Layer 4 of a small transformer language model trained on English Wikipedia (8 layers, counted from 0, width 96).
Take only the direct path to the model's output, skipping the later layers: a vector added to the residual stream pushes a token's score in proportion to its dot product with that token's output vector.

Output vectors of the tokens that the questions are about. A number n stands for (n - 128) times 0.014.
"inese": 101, 114, 123, 87, 127, 111, 88, 37, 112, 51, 123, 112, 106, 152, 146, 69, 166, 139, 138, 167, 111, 113, 113, 102, 147, 97, 132, 113, 143, 86, 104, 88, 116, 148, 103, 84, 146, 133, 152, 135, 160, 141, 167, 140, 48, 55, 133, 112, 193, 56, 150, 189, 132, 93, 161, 160, 75, 76, 138, 178, 168, 142, 92, 180, 48, 112, 113, 153, 155, 219, 140, 133, 152, 109, 199, 200, 125, 125, 121, 153, 114, 171, 143, 133, 162, 138, 151, 144, 144, 169, 132, 141, 88, 125, 173, 130
"rael": 169, 144, 124, 100, 101, 62, 122, 104, 94, 160, 118, 210, 77, 159, 116, 85, 108, 123, 162, 149, 142, 160, 120, 154, 157, 116, 78, 98, 214, 134, 37, 88, 107, 113, 92, 124, 171, 168, 204, 202, 148, 112, 149, 153, 88, 29, 133, 111, 92, 80, 174, 145, 135, 62, 109, 122, 63, 83, 101, 133, 53, 119, 136, 170, 116, 210, 118, 135, 147, 202, 136, 126, 147, 121, 124, 201, 222, 167, 80, 136, 105, 118, 149, 163, 182, 147, 217, 89, 161, 76, 104, 24, 95, 88, 174, 144
"-based": 106, 149, 130, 92, 105, 109, 131, 92, 136, 96, 155, 145, 123, 160, 111, 111, 98, 128, 133, 130, 105, 94, 159, 125, 118, 147, 74, 186, 195, 112, 112, 73, 114, 126, 152, 135, 134, 134, 106, 149, 116, 113, 156, 157, 107, 117, 162, 133, 160, 95, 148, 142, 116, 80, 147, 128, 144, 90, 144, 105, 155, 110, 114, 167, 84, 117, 118, 143, 123, 174, 131, 144, 148, 118, 140, 200, 109, 146, 107, 71, 122, 156, 116, 123, 145, 154, 160, 107, 146, 146, 100, 109, 95, 131, 177, 133
"icular": 139, 170, 122, 56, 105, 84, 151, 86, 101, 102, 121, 109, 133, 144, 122, 116, 104, 175, 153, 168, 154, 123, 124, 118, 79, 22, 127, 128, 147, 117, 107, 115, 75, 131, 61, 108, 138, 152, 111, 179, 169, 181, 173, 203, 91, 89, 118, 128, 148, 48, 120, 183, 153, 94, 106, 185, 165, 99, 146, 131, 155, 95, 121, 197, 147, 192, 102, 151, 117, 134, 163, 145, 132, 156, 105, 240, 90, 161, 69, 134, 135, 209, 168, 146, 115, 84, 171, 36, 74, 140, 70, 80, 135, 121, 163, 126
"porary": 91, 169, 109, 93, 103, 63, 116, 85, 76, 79, 139, 150, 119, 166, 92, 74, 82, 161, 171, 197, 153, 86, 147, 81, 135, 118, 81, 155, 176, 136, 63, 92, 116, 184, 97, 201, 157, 163, 183, 134, 139, 192, 162, 161, 85, 69, 124, 155, 109, 47, 112, 95, 133, 47, 158, 126, 124, 54, 179, 130, 137, 92, 150, 159, 149, 158, 59, 107, 161, 144, 127, 126, 198, 91, 116, 226, 104, 135, 95, 136, 178, 209, 138, 161, 195, 127, 147, 142, 112, 166, 93, 105, 125, 86, 145, 97
"iginal": 95, 97, 126, 103, 107, 54, 85, 60, 75, 74, 125, 142, 157, 120, 93, 99, 58, 158, 105, 145, 113, 136, 120, 69, 129, 94, 155, 130, 129, 114, 69, 134, 126, 190, 115, 183, 155, 111, 84, 205, 124, 147, 119, 169, 126, 64, 172, 110, 131, 34, 172, 170, 137, 105, 146, 187, 216, 138, 113, 182, 197, 149, 105, 173, 102, 218, 141, 144, 172, 186, 105, 157, 160, 119, 142, 131, 158, 109, 34, 100, 100, 193, 130, 124, 211, 148, 176, 85, 111, 114, 95, 74, 100, 144, 172, 111
"adesh": 64, 202, 117, 93, 92, 150, 60, 107, 103, 94, 113, 157, 52, 176, 150, 96, 126, 175, 126, 106, 132, 137, 164, 123, 126, 181, 155, 106, 144, 118, 81, 195, 112, 139, 134, 94, 235, 78, 110, 187, 154, 81, 183, 129, 67, 34, 151, 85, 200, 83, 138, 150, 148, 105, 117, 119, 31, 94, 154, 152, 172, 121, 133, 210, 123, 222, 83, 135, 161, 193, 99, 118, 130, 121, 88, 135, 146, 173, 85, 140, 136, 182, 162, 110, 167, 127, 172, 116, 136, 141, 101, 76, 50, 130, 140, 65
"resent": 124, 191, 116, 130, 115, 106, 91, 101, 169, 143, 95, 161, 120, 121, 187, 170, 66, 56, 178, 165, 75, 139, 80, 77, 73, 138, 107, 99, 181, 81, 66, 120, 108, 156, 166, 146, 160, 172, 128, 228, 204, 123, 246, 153, 150, 49, 169, 114, 158, 52, 169, 118, 131, 92, 128, 91, 117, 112, 159, 164, 90, 59, 128, 170, 105, 180, 122, 137, 87, 94, 149, 175, 126, 101, 116, 115, 97, 81, 128, 131, 139, 163, 125, 142, 183, 127, 109, 133, 110, 99, 145, 66, 163, 139, 117, 128
" Angeles": 104, 178, 114, 126, 74, 121, 70, 141, 147, 76, 159, 101, 151, 148, 129, 159, 133, 162, 136, 164, 124, 139, 109, 100, 95, 123, 123, 116, 201, 123, 137, 114, 158, 121, 118, 95, 184, 142, 101, 165, 120, 114, 134, 157, 99, 76, 124, 192, 160, 63, 118, 128, 163, 44, 111, 117, 76, 62, 191, 143, 132, 83, 137, 192, 154, 166, 143, 141, 211, 177, 180, 164, 70, 102, 43, 209, 129, 89, 122, 104, 115, 145, 120, 142, 157, 207, 179, 62, 166, 82, 91, 77, 76, 116, 153, 82
"American": 125, 238, 116, 161, 100, 94, 75, 69, 139, 65, 140, 142, 158, 206, 129, 109, 62, 166, 130, 164, 118, 108, 158, 77, 100, 101, 62, 186, 210, 134, 92, 146, 155, 136, 125, 68, 190, 112, 70, 152, 168, 88, 185, 150, 146, 80, 126, 108, 165, 132, 116, 105, 97, 47, 115, 116, 105, 110, 113, 172, 122, 166, 104, 181, 154, 159, 110, 133, 112, 142, 141, 154, 116, 117, 130, 183, 144, 134, 99, 72, 120, 122, 124, 162, 150, 188, 142, 161, 140, 144, 141, 91, 73, 74, 167, 87

Output weights of attention head 0. The head adds the sum of these rows, row i times number i of z. A number n stands for (n - 128) times 0.032.
o0: 124, 163, 159, 121, 97, 97, 113, 116, 133, 152, 119, 137, 170, 122, 97, 127, 99, 180, 175, 93, 99, 182, 118, 154, 98, 80, 139, 129, 152, 191, 129, 126, 117, 127, 126, 135, 113, 130, 110, 113, 67, 79, 182, 146, 135, 116, 175, 142, 143, 108, 175, 91, 95, 131, 130, 148, 173, 81, 171, 147, 89, 114, 100, 122, 87, 151, 141, 132, 109, 114, 157, 115, 115, 170, 109, 185, 94, 126, 204, 127, 99, 116, 117, 84, 92, 120, 146, 96, 163, 149, 233, 92, 86, 128, 110, 95
o1: 127, 116, 82, 143, 148, 151, 191, 103, 133, 158, 137, 125, 82, 131, 116, 114, 138, 91, 105, 136, 93, 84, 140, 164, 119, 107, 132, 116, 105, 119, 150, 123, 174, 134, 111, 63, 173, 168, 122, 114, 114, 143, 146, 119, 135, 128, 122, 157, 190, 130, 150, 146, 96, 166, 128, 132, 150, 173, 145, 106, 156, 124, 89, 171, 98, 132, 119, 179, 116, 130, 138, 122, 124, 117, 153, 143, 88, 126, 120, 154, 114, 119, 106, 158, 132, 142, 122, 88, 142, 129, 153, 142, 133, 97, 121, 111
o2: 133, 114, 105, 143, 130, 111, 123, 122, 141, 146, 108, 129, 127, 149, 111, 120, 119, 143, 92, 146, 61, 102, 111, 161, 157, 112, 141, 170, 116, 124, 68, 103, 153, 149, 167, 132, 142, 100, 144, 133, 76, 129, 75, 175, 121, 149, 81, 123, 162, 109, 121, 116, 123, 146, 180, 102, 122, 165, 159, 125, 146, 99, 145, 139, 110, 139, 142, 135, 103, 112, 121, 114, 91, 158, 113, 113, 163, 167, 149, 157, 121, 151, 146, 146, 176, 180, 153, 171, 144, 116, 118, 99, 161, 99, 132, 128
o3: 92, 152, 61, 82, 125, 138, 142, 138, 153, 135, 153, 126, 112, 114, 123, 120, 150, 114, 139, 73, 133, 74, 114, 152, 152, 117, 108, 109, 124, 114, 192, 133, 210, 97, 95, 138, 133, 166, 161, 61, 112, 110, 145, 195, 65, 118, 155, 142, 128, 97, 120, 79, 157, 135, 138, 119, 130, 116, 94, 122, 106, 119, 140, 123, 155, 140, 158, 31, 101, 154, 118, 114, 144, 159, 152, 144, 161, 171, 146, 55, 138, 99, 143, 155, 119, 132, 109, 104, 134, 132, 149, 162, 128, 117, 129, 164
o4: 97, 143, 126, 109, 172, 118, 111, 136, 162, 141, 74, 74, 108, 153, 95, 82, 164, 176, 160, 133, 192, 34, 103, 63, 119, 120, 107, 92, 146, 147, 140, 115, 132, 170, 120, 136, 85, 124, 149, 132, 110, 144, 152, 146, 99, 167, 115, 139, 92, 151, 120, 80, 174, 157, 113, 134, 116, 170, 166, 127, 116, 130, 187, 172, 64, 98, 110, 169, 117, 170, 130, 156, 95, 99, 140, 164, 111, 94, 81, 109, 95, 117, 144, 167, 121, 139, 128, 111, 174, 127, 129, 175, 133, 146, 154, 101
o5: 143, 173, 139, 104, 99, 109, 83, 131, 130, 131, 131, 135, 147, 180, 121, 141, 148, 204, 128, 117, 147, 48, 140, 77, 67, 188, 152, 100, 136, 132, 79, 117, 140, 121, 107, 108, 100, 74, 120, 119, 102, 112, 117, 236, 62, 173, 85, 171, 116, 155, 151, 88, 170, 195, 133, 154, 128, 67, 133, 102, 122, 130, 101, 126, 143, 78, 147, 101, 82, 102, 108, 95, 145, 169, 161, 136, 87, 123, 96, 132, 120, 165, 112, 97, 165, 108, 118, 156, 150, 134, 126, 164, 184, 147, 156, 88
o6: 96, 84, 195, 157, 105, 124, 172, 137, 112, 157, 104, 156, 122, 124, 115, 113, 132, 117, 118, 112, 105, 83, 146, 172, 86, 139, 142, 167, 103, 114, 134, 153, 121, 151, 65, 50, 147, 157, 122, 105, 131, 151, 106, 117, 124, 142, 115, 95, 164, 149, 141, 135, 123, 141, 87, 103, 150, 98, 137, 130, 103, 110, 80, 127, 119, 170, 140, 162, 106, 109, 159, 118, 107, 143, 178, 89, 83, 81, 131, 164, 125, 126, 139, 130, 178, 201, 110, 114, 151, 178, 153, 156, 99, 144, 98, 122
o7: 126, 149, 114, 133, 164, 102, 168, 158, 114, 103, 140, 126, 152, 121, 161, 146, 143, 130, 190, 165, 154, 167, 68, 132, 121, 77, 120, 137, 109, 122, 87, 76, 117, 130, 98, 151, 105, 153, 67, 162, 128, 62, 151, 84, 149, 131, 115, 143, 82, 175, 94, 96, 117, 148, 127, 132, 118, 163, 135, 145, 95, 128, 149, 100, 120, 136, 155, 164, 155, 115, 130, 191, 106, 84, 120, 165, 162, 130, 159, 88, 167, 124, 148, 130, 146, 66, 97, 124, 149, 107, 135, 126, 185, 127, 150, 141
o8: 136, 94, 152, 128, 178, 171, 85, 130, 138, 81, 96, 69, 202, 71, 126, 95, 138, 107, 82, 128, 131, 166, 97, 26, 94, 179, 152, 92, 138, 112, 157, 98, 171, 100, 117, 149, 105, 84, 95, 162, 149, 155, 148, 148, 196, 136, 93, 110, 176, 75, 125, 127, 113, 105, 135, 149, 142, 90, 152, 118, 112, 106, 133, 109, 121, 136, 74, 121, 128, 136, 157, 106, 96, 135, 138, 153, 164, 101, 92, 141, 100, 128, 158, 132, 140, 159, 153, 128, 103, 100, 172, 103, 171, 96, 146, 134
o9: 112, 119, 73, 113, 131, 110, 141, 192, 198, 147, 51, 90, 158, 121, 109, 70, 124, 114, 147, 117, 89, 151, 104, 139, 182, 110, 107, 128, 112, 138, 188, 95, 154, 162, 135, 166, 96, 122, 145, 158, 105, 163, 149, 141, 134, 130, 144, 149, 126, 125, 140, 93, 147, 106, 98, 139, 118, 201, 170, 138, 100, 87, 101, 127, 69, 130, 165, 115, 153, 127, 132, 125, 101, 110, 163, 127, 185, 115, 128, 102, 130, 138, 136, 185, 151, 156, 118, 91, 136, 111, 121, 116, 129, 112, 124, 127
o10: 161, 120, 106, 116, 119, 155, 136, 125, 121, 110, 166, 106, 113, 138, 130, 137, 117, 155, 166, 124, 138, 122, 117, 96, 177, 107, 136, 120, 118, 142, 120, 131, 153, 92, 142, 117, 114, 159, 147, 145, 155, 98, 109, 166, 89, 113, 140, 130, 119, 151, 165, 139, 57, 122, 167, 106, 147, 111, 76, 117, 158, 120, 96, 118, 161, 113, 145, 107, 120, 88, 119, 123, 134, 140, 122, 130, 89, 191, 154, 177, 113, 116, 108, 169, 144, 99, 143, 136, 124, 159, 124, 123, 154, 155, 115, 128
o11: 94, 126, 94, 139, 136, 48, 147, 100, 102, 91, 147, 189, 158, 145, 179, 137, 150, 114, 106, 150, 140, 145, 109, 144, 127, 158, 143, 84, 150, 153, 137, 144, 95, 156, 105, 117, 127, 165, 86, 90, 161, 158, 181, 93, 151, 96, 150, 130, 127, 156, 114, 101, 144, 99, 128, 113, 148, 88, 192, 76, 128, 123, 93, 137, 115, 103, 182, 96, 100, 139, 136, 113, 144, 122, 175, 160, 158, 63, 93, 103, 141, 96, 147, 127, 168, 118, 91, 128, 178, 193, 153, 108, 164, 136, 68, 130
o12: 149, 84, 98, 120, 105, 133, 146, 120, 152, 101, 37, 106, 99, 144, 149, 131, 133, 207, 93, 155, 153, 154, 165, 150, 166, 108, 158, 82, 125, 126, 87, 85, 109, 167, 130, 116, 129, 169, 101, 122, 155, 124, 130, 165, 125, 148, 79, 131, 153, 147, 134, 119, 131, 106, 106, 79, 128, 123, 153, 93, 127, 106, 111, 140, 171, 120, 172, 132, 145, 133, 114, 157, 132, 182, 109, 119, 113, 135, 135, 120, 112, 116, 150, 109, 129, 122, 68, 162, 123, 137, 82, 144, 153, 84, 96, 82
o13: 132, 91, 136, 151, 110, 118, 119, 153, 168, 151, 96, 97, 177, 131, 99, 99, 156, 166, 184, 101, 96, 161, 148, 90, 178, 117, 124, 119, 109, 111, 156, 91, 154, 150, 141, 119, 112, 86, 174, 154, 137, 142, 139, 97, 133, 136, 115, 153, 97, 159, 184, 114, 130, 131, 42, 145, 138, 132, 92, 83, 118, 120, 53, 89, 130, 134, 133, 104, 143, 131, 140, 52, 154, 117, 98, 83, 133, 133, 158, 140, 142, 179, 168, 146, 133, 165, 106, 106, 149, 98, 132, 101, 166, 142, 100, 122
o14: 154, 75, 121, 108, 117, 111, 103, 103, 154, 92, 150, 127, 94, 120, 146, 125, 136, 132, 91, 128, 135, 105, 186, 120, 151, 149, 139, 120, 107, 113, 121, 154, 83, 102, 147, 118, 133, 144, 111, 102, 159, 141, 104, 128, 147, 124, 136, 121, 145, 109, 138, 163, 80, 86, 115, 85, 110, 101, 160, 127, 101, 150, 140, 139, 154, 149, 117, 135, 156, 147, 109, 154, 142, 163, 169, 166, 91, 108, 124, 103, 119, 135, 113, 114, 127, 141, 85, 158, 131, 166, 125, 156, 83, 145, 120, 141
o15: 170, 140, 94, 144, 110, 181, 119, 57, 123, 107, 105, 115, 110, 142, 130, 97, 124, 108, 111, 143, 136, 65, 106, 131, 134, 83, 107, 82, 181, 102, 130, 102, 138, 152, 103, 79, 133, 157, 99, 114, 165, 174, 130, 98, 148, 158, 161, 148, 142, 141, 132, 130, 155, 154, 97, 83, 103, 174, 96, 106, 94, 145, 147, 134, 158, 124, 123, 152, 127, 138, 138, 159, 142, 85, 118, 156, 99, 91, 149, 162, 100, 64, 105, 157, 153, 117, 165, 96, 165, 164, 137, 146, 100, 124, 170, 89
o16: 80, 134, 162, 150, 90, 137, 194, 138, 143, 141, 104, 158, 178, 159, 112, 154, 193, 136, 181, 168, 152, 145, 191, 93, 122, 141, 96, 149, 110, 137, 165, 110, 83, 147, 106, 150, 97, 64, 213, 137, 141, 154, 73, 160, 73, 152, 158, 48, 184, 154, 90, 107, 180, 132, 89, 82, 118, 108, 103, 106, 91, 129, 147, 118, 109, 202, 147, 146, 123, 114, 132, 122, 113, 155, 76, 92, 193, 65, 151, 108, 134, 165, 111, 65, 114, 157, 104, 139, 147, 101, 155, 140, 127, 137, 96, 137
o17: 88, 155, 146, 122, 117, 91, 102, 67, 118, 142, 189, 204, 159, 116, 146, 149, 154, 106, 115, 93, 172, 92, 125, 228, 62, 137, 127, 127, 123, 128, 109, 119, 132, 138, 120, 166, 166, 134, 117, 96, 177, 72, 119, 112, 167, 95, 136, 124, 117, 112, 90, 131, 147, 102, 111, 168, 107, 84, 170, 167, 108, 133, 145, 141, 132, 163, 153, 165, 107, 152, 115, 146, 139, 201, 98, 103, 166, 141, 138, 85, 131, 117, 154, 97, 133, 162, 140, 115, 128, 90, 126, 86, 106, 153, 137, 128
o18: 120, 113, 158, 128, 156, 126, 195, 116, 138, 137, 120, 139, 152, 132, 126, 112, 136, 105, 137, 124, 125, 171, 56, 103, 115, 111, 131, 106, 143, 147, 114, 81, 128, 127, 134, 127, 116, 124, 167, 120, 143, 106, 125, 173, 112, 119, 112, 116, 110, 145, 102, 133, 110, 157, 136, 149, 133, 83, 101, 91, 153, 121, 100, 90, 133, 116, 149, 139, 104, 106, 109, 150, 139, 198, 105, 148, 126, 148, 186, 122, 118, 123, 138, 176, 121, 147, 140, 109, 149, 105, 131, 116, 125, 115, 111, 123
o19: 129, 160, 127, 130, 90, 157, 170, 130, 168, 98, 136, 151, 112, 151, 148, 135, 142, 87, 124, 123, 104, 120, 137, 135, 109, 143, 142, 117, 116, 129, 160, 143, 173, 147, 104, 57, 108, 171, 174, 105, 106, 122, 120, 159, 130, 134, 121, 152, 157, 172, 148, 111, 112, 143, 99, 114, 110, 61, 89, 100, 175, 128, 81, 138, 181, 158, 73, 89, 104, 123, 107, 115, 114, 132, 137, 169, 137, 166, 120, 143, 143, 162, 115, 139, 166, 95, 120, 131, 183, 141, 135, 134, 181, 112, 109, 98
o20: 124, 123, 115, 146, 103, 125, 95, 91, 102, 153, 163, 163, 145, 162, 118, 128, 111, 126, 126, 143, 140, 118, 115, 107, 131, 117, 153, 137, 97, 133, 101, 101, 123, 143, 97, 148, 182, 107, 111, 146, 172, 154, 88, 158, 122, 109, 139, 149, 142, 135, 160, 121, 183, 146, 107, 131, 113, 165, 63, 108, 119, 131, 135, 147, 144, 129, 204, 116, 124, 123, 117, 87, 155, 121, 106, 103, 192, 171, 181, 142, 92, 68, 131, 100, 116, 148, 116, 135, 99, 74, 142, 109, 142, 143, 92, 137
o21: 134, 93, 92, 124, 175, 84, 128, 146, 142, 144, 183, 113, 127, 104, 132, 107, 129, 193, 189, 65, 142, 117, 154, 51, 136, 155, 121, 119, 132, 105, 164, 139, 103, 124, 106, 144, 112, 132, 151, 115, 180, 137, 76, 102, 111, 92, 117, 124, 108, 134, 96, 148, 102, 50, 127, 84, 104, 125, 135, 123, 117, 128, 126, 128, 140, 115, 218, 170, 88, 115, 157, 162, 85, 136, 122, 107, 104, 95, 160, 132, 106, 117, 134, 107, 142, 148, 101, 172, 111, 159, 135, 149, 103, 138, 107, 174
o22: 142, 164, 141, 177, 136, 221, 111, 159, 109, 124, 180, 146, 118, 107, 150, 122, 150, 94, 161, 146, 134, 143, 97, 108, 116, 190, 122, 160, 122, 117, 125, 153, 158, 106, 86, 96, 127, 90, 100, 119, 115, 149, 85, 150, 150, 157, 177, 104, 155, 116, 115, 122, 140, 147, 133, 107, 111, 86, 108, 149, 136, 137, 156, 125, 154, 114, 156, 146, 100, 84, 154, 124, 100, 79, 128, 65, 146, 122, 122, 166, 103, 73, 120, 126, 100, 128, 184, 128, 99, 56, 181, 132, 143, 169, 137, 106
o23: 127, 104, 156, 134, 114, 133, 6, 121, 104, 132, 121, 152, 149, 148, 105, 112, 84, 128, 100, 165, 121, 119, 148, 113, 121, 134, 126, 102, 141, 161, 146, 156, 120, 139, 168, 140, 114, 88, 99, 140, 84, 152, 146, 111, 88, 163, 139, 122, 109, 114, 133, 134, 166, 104, 125, 138, 166, 150, 168, 142, 131, 130, 156, 153, 150, 94, 103, 137, 131, 133, 101, 84, 137, 170, 116, 117, 136, 150, 73, 172, 95, 140, 87, 149, 113, 141, 100, 97, 135, 179, 110, 129, 97, 146, 119, 94
o24: 109, 123, 137, 135, 124, 127, 122, 153, 94, 76, 122, 171, 183, 127, 141, 119, 136, 63, 110, 144, 83, 133, 110, 151, 142, 135, 115, 136, 154, 116, 159, 138, 122, 106, 140, 117, 128, 117, 156, 139, 139, 133, 154, 70, 139, 105, 162, 126, 156, 131, 129, 161, 159, 106, 153, 76, 133, 96, 113, 124, 132, 111, 168, 107, 96, 162, 118, 102, 124, 131, 134, 85, 126, 65, 123, 156, 180, 88, 128, 126, 152, 136, 109, 97, 186, 160, 135, 134, 145, 161, 158, 82, 169, 123, 83, 161
o25: 130, 148, 106, 122, 90, 139, 89, 119, 134, 161, 38, 129, 118, 143, 155, 144, 151, 213, 132, 129, 103, 139, 140, 188, 134, 133, 153, 100, 143, 94, 100, 130, 122, 106, 146, 93, 120, 164, 91, 113, 60, 100, 176, 122, 161, 169, 173, 123, 141, 121, 195, 93, 123, 109, 149, 113, 138, 112, 141, 144, 87, 122, 125, 131, 101, 106, 114, 115, 133, 128, 165, 102, 125, 91, 162, 144, 89, 101, 146, 142, 137, 144, 154, 85, 136, 121, 154, 171, 139, 105, 150, 127, 128, 167, 155, 108
o26: 137, 158, 137, 145, 106, 88, 165, 92, 129, 158, 123, 117, 123, 105, 153, 169, 136, 158, 173, 105, 81, 186, 121, 183, 150, 137, 105, 153, 132, 137, 122, 162, 162, 135, 180, 116, 115, 113, 212, 98, 113, 147, 94, 95, 128, 107, 135, 82, 88, 121, 92, 141, 43, 85, 146, 118, 103, 92, 98, 120, 116, 125, 140, 110, 129, 108, 140, 100, 80, 116, 150, 142, 129, 107, 95, 82, 109, 147, 157, 141, 117, 142, 119, 156, 124, 105, 170, 147, 158, 113, 95, 131, 137, 109, 87, 128
o27: 122, 179, 148, 148, 147, 72, 177, 156, 134, 170, 152, 147, 137, 113, 132, 126, 126, 82, 86, 96, 94, 153, 96, 142, 92, 128, 129, 105, 143, 158, 148, 156, 166, 144, 127, 91, 136, 146, 172, 103, 106, 171, 141, 93, 130, 145, 78, 142, 107, 139, 103, 114, 144, 174, 114, 147, 84, 101, 127, 121, 139, 126, 105, 138, 96, 139, 124, 134, 106, 119, 111, 130, 105, 115, 135, 136, 121, 114, 119, 137, 143, 117, 155, 104, 161, 98, 147, 100, 152, 159, 139, 113, 142, 71, 123, 103
o28: 99, 142, 110, 142, 125, 91, 78, 116, 111, 170, 126, 150, 110, 148, 109, 164, 130, 149, 125, 79, 115, 98, 93, 133, 162, 124, 125, 109, 157, 124, 115, 148, 122, 120, 137, 139, 164, 110, 128, 155, 143, 132, 128, 82, 85, 145, 111, 112, 34, 149, 152, 115, 173, 145, 117, 174, 110, 99, 99, 141, 102, 121, 88, 137, 132, 153, 139, 125, 135, 139, 106, 123, 159, 139, 127, 83, 145, 148, 81, 124, 154, 187, 140, 87, 180, 160, 159, 126, 113, 139, 62, 81, 119, 152, 162, 152
o29: 160, 144, 94, 106, 124, 122, 147, 100, 134, 122, 119, 112, 127, 147, 133, 136, 143, 133, 105, 111, 120, 74, 111, 141, 138, 138, 109, 110, 194, 81, 116, 126, 123, 136, 148, 140, 121, 142, 127, 152, 163, 136, 124, 123, 128, 124, 135, 154, 106, 121, 116, 160, 168, 115, 152, 141, 127, 140, 88, 144, 92, 135, 141, 128, 119, 123, 115, 109, 97, 144, 147, 116, 164, 102, 137, 164, 97, 100, 131, 114, 124, 162, 119, 150, 184, 145, 149, 105, 130, 157, 96, 127, 117, 128, 177, 165
o30: 125, 89, 129, 93, 117, 120, 130, 163, 132, 83, 86, 149, 105, 134, 122, 145, 161, 141, 118, 129, 124, 77, 156, 153, 130, 179, 119, 162, 119, 111, 125, 153, 101, 99, 95, 118, 112, 118, 138, 126, 158, 91, 138, 119, 145, 94, 141, 137, 141, 141, 133, 157, 97, 96, 166, 99, 161, 114, 106, 163, 148, 162, 147, 82, 128, 110, 120, 107, 184, 165, 129, 79, 139, 106, 138, 122, 148, 115, 126, 121, 169, 167, 142, 92, 158, 172, 127, 152, 121, 130, 128, 135, 134, 171, 138, 136
o31: 144, 118, 213, 116, 97, 122, 156, 78, 137, 160, 170, 130, 122, 134, 125, 144, 124, 88, 92, 116, 128, 99, 155, 119, 78, 102, 159, 120, 63, 114, 107, 98, 143, 141, 114, 171, 133, 133, 119, 143, 155, 122, 122, 84, 160, 149, 72, 155, 182, 169, 102, 151, 110, 155, 107, 179, 97, 118, 119, 107, 133, 145, 158, 116, 124, 114, 88, 150, 118, 145, 108, 131, 131, 129, 108, 159, 186, 171, 152, 106, 149, 186, 156, 72, 111, 68, 86, 143, 116, 69, 147, 111, 171, 112, 132, 88

Each question shows a token from some text and the vector z that the head gathered there. A number n stands for (n - 128) times 0.026.

" sl": 160, 160, 157, 110, 133, 149, 133, 81, 115, 133, 107, 167, 137, 88, 138, 141, 143, 157, 119, 152, 140, 141, 137, 102, 144, 119, 89, 89, 134, 208, 124, 123
Which of these tokens does it push up most? "inese"

"ud": 158, 152, 148, 112, 139, 151, 131, 78, 127, 131, 102, 176, 131, 77, 144, 128, 143, 171, 119, 137, 133, 149, 137, 107, 139, 114, 87, 80, 132, 209, 123, 124
Which three tokens does it push up most, strongest first? "inese", "-based", "American"

" p": 195, 155, 151, 122, 148, 151, 108, 94, 110, 143, 99, 161, 147, 87, 140, 105, 123, 181, 117, 152, 119, 110, 123, 114, 105, 135, 111, 100, 144, 192, 101, 150
Which of these tokens does it push up most? "icular"

" |": 180, 111, 149, 111, 145, 160, 88, 95, 123, 133, 88, 163, 112, 64, 145, 121, 170, 186, 137, 143, 110, 142, 125, 103, 142, 131, 119, 87, 132, 232, 122, 125
Which three tokens does it push up most, strongest first? "-based", "porary", " Angeles"

"13": 174, 138, 145, 100, 150, 131, 89, 89, 134, 138, 99, 157, 129, 82, 131, 107, 145, 184, 121, 127, 112, 143, 132, 109, 136, 127, 128, 86, 135, 209, 117, 114
Which of these tokens does it push up most? " Angeles"

",": 178, 117, 151, 85, 123, 142, 104, 86, 125, 116, 92, 149, 131, 77, 144, 109, 180, 170, 148, 135, 116, 123, 124, 98, 130, 148, 121, 79, 136, 217, 115, 130
Which of these tokens does it push up most? "-based"

"u": 179, 133, 143, 82, 135, 133, 103, 86, 118, 103, 108, 173, 116, 52, 134, 115, 157, 201, 130, 124, 115, 152, 127, 119, 140, 110, 122, 77, 132, 209, 109, 139
Which two tokens does it push up most, strongest first? "American", "-based"

" resp": 176, 139, 156, 95, 139, 141, 98, 77, 136, 135, 99, 142, 139, 74, 140, 107, 147, 175, 120, 133, 116, 125, 115, 118, 120, 132, 108, 69, 135, 206, 111, 129
Which two tokens does it push up most, strongest first? "iginal", "-based"

" |\n": 196, 113, 135, 101, 128, 144, 93, 81, 120, 122, 102, 163, 119, 72, 157, 132, 150, 185, 132, 135, 108, 123, 127, 101, 147, 163, 124, 73, 134, 240, 133, 111
Which of these tokens does it push up most? "-based"

"ferred": 168, 141, 148, 100, 166, 142, 79, 90, 110, 125, 94, 195, 139, 78, 136, 109, 131, 191, 116, 136, 92, 139, 95, 121, 134, 121, 136, 98, 141, 221, 116, 145
Which two tokens does it push up most, strongest first? "porary", "-based"

" In": 182, 131, 153, 90, 129, 146, 103, 73, 140, 126, 97, 145, 129, 77, 136, 99, 147, 184, 119, 134, 118, 123, 127, 117, 131, 130, 112, 75, 137, 205, 118, 130
Which two tokens does it push up most, strongest first? "iginal", "adesh"

"0": 192, 121, 132, 100, 127, 161, 92, 90, 133, 120, 99, 178, 118, 76, 134, 120, 140, 181, 128, 144, 110, 110, 134, 118, 150, 146, 114, 90, 142, 226, 122, 120
Which two tokens does it push up most, strongest first? "-based", "American"

" ": 189, 128, 139, 98, 154, 144, 83, 91, 139, 135, 99, 154, 123, 80, 132, 110, 143, 187, 119, 129, 112, 136, 139, 112, 131, 140, 129, 75, 137, 216, 117, 113
Which two tokens does it push up most, strongest first? " Angeles", "-based"

" result": 167, 137, 158, 109, 163, 151, 86, 88, 110, 133, 100, 196, 141, 75, 136, 100, 131, 179, 116, 131, 94, 146, 100, 119, 137, 124, 127, 85, 143, 216, 121, 133
Which two tokens does it push up most, strongest first? "porary", "-based"

" Liberal": 174, 115, 151, 123, 156, 159, 92, 95, 117, 139, 88, 174, 117, 72, 136, 104, 170, 182, 137, 137, 103, 150, 116, 97, 140, 121, 124, 91, 137, 225, 124, 127
Which of these tokens does it push up most? "porary"

"5": 193, 120, 134, 103, 158, 154, 84, 97, 137, 143, 101, 166, 125, 85, 130, 114, 151, 175, 131, 126, 111, 135, 135, 117, 136, 145, 114, 78, 134, 220, 120, 114
Which two tokens does it push up most, strongest first? " Angeles", "-based"

"en": 165, 115, 145, 91, 117, 152, 112, 76, 121, 99, 90, 161, 130, 58, 161, 128, 187, 187, 130, 140, 124, 139, 146, 96, 139, 136, 116, 75, 124, 208, 122, 142
Which three tokens does it push up most, strongest first? "adesh", "American", "-based"

" with": 160, 142, 144, 101, 142, 132, 87, 83, 134, 128, 97, 151, 128, 86, 136, 112, 148, 193, 123, 131, 114, 138, 117, 111, 136, 117, 116, 94, 144, 212, 126, 128
Which of these tokens does it push up most? "iginal"

"le": 176, 126, 149, 103, 131, 163, 84, 80, 116, 104, 99, 148, 135, 50, 147, 103, 163, 184, 127, 133, 121, 115, 142, 104, 111, 129, 125, 88, 134, 209, 96, 143
Which two tokens does it push up most, strongest first? "adesh", "-based"

" H": 184, 140, 148, 80, 116, 124, 111, 82, 132, 115, 99, 163, 126, 78, 139, 118, 172, 183, 127, 143, 117, 136, 138, 90, 153, 138, 126, 92, 134, 204, 123, 140
Which of these tokens does it push up most? "resent"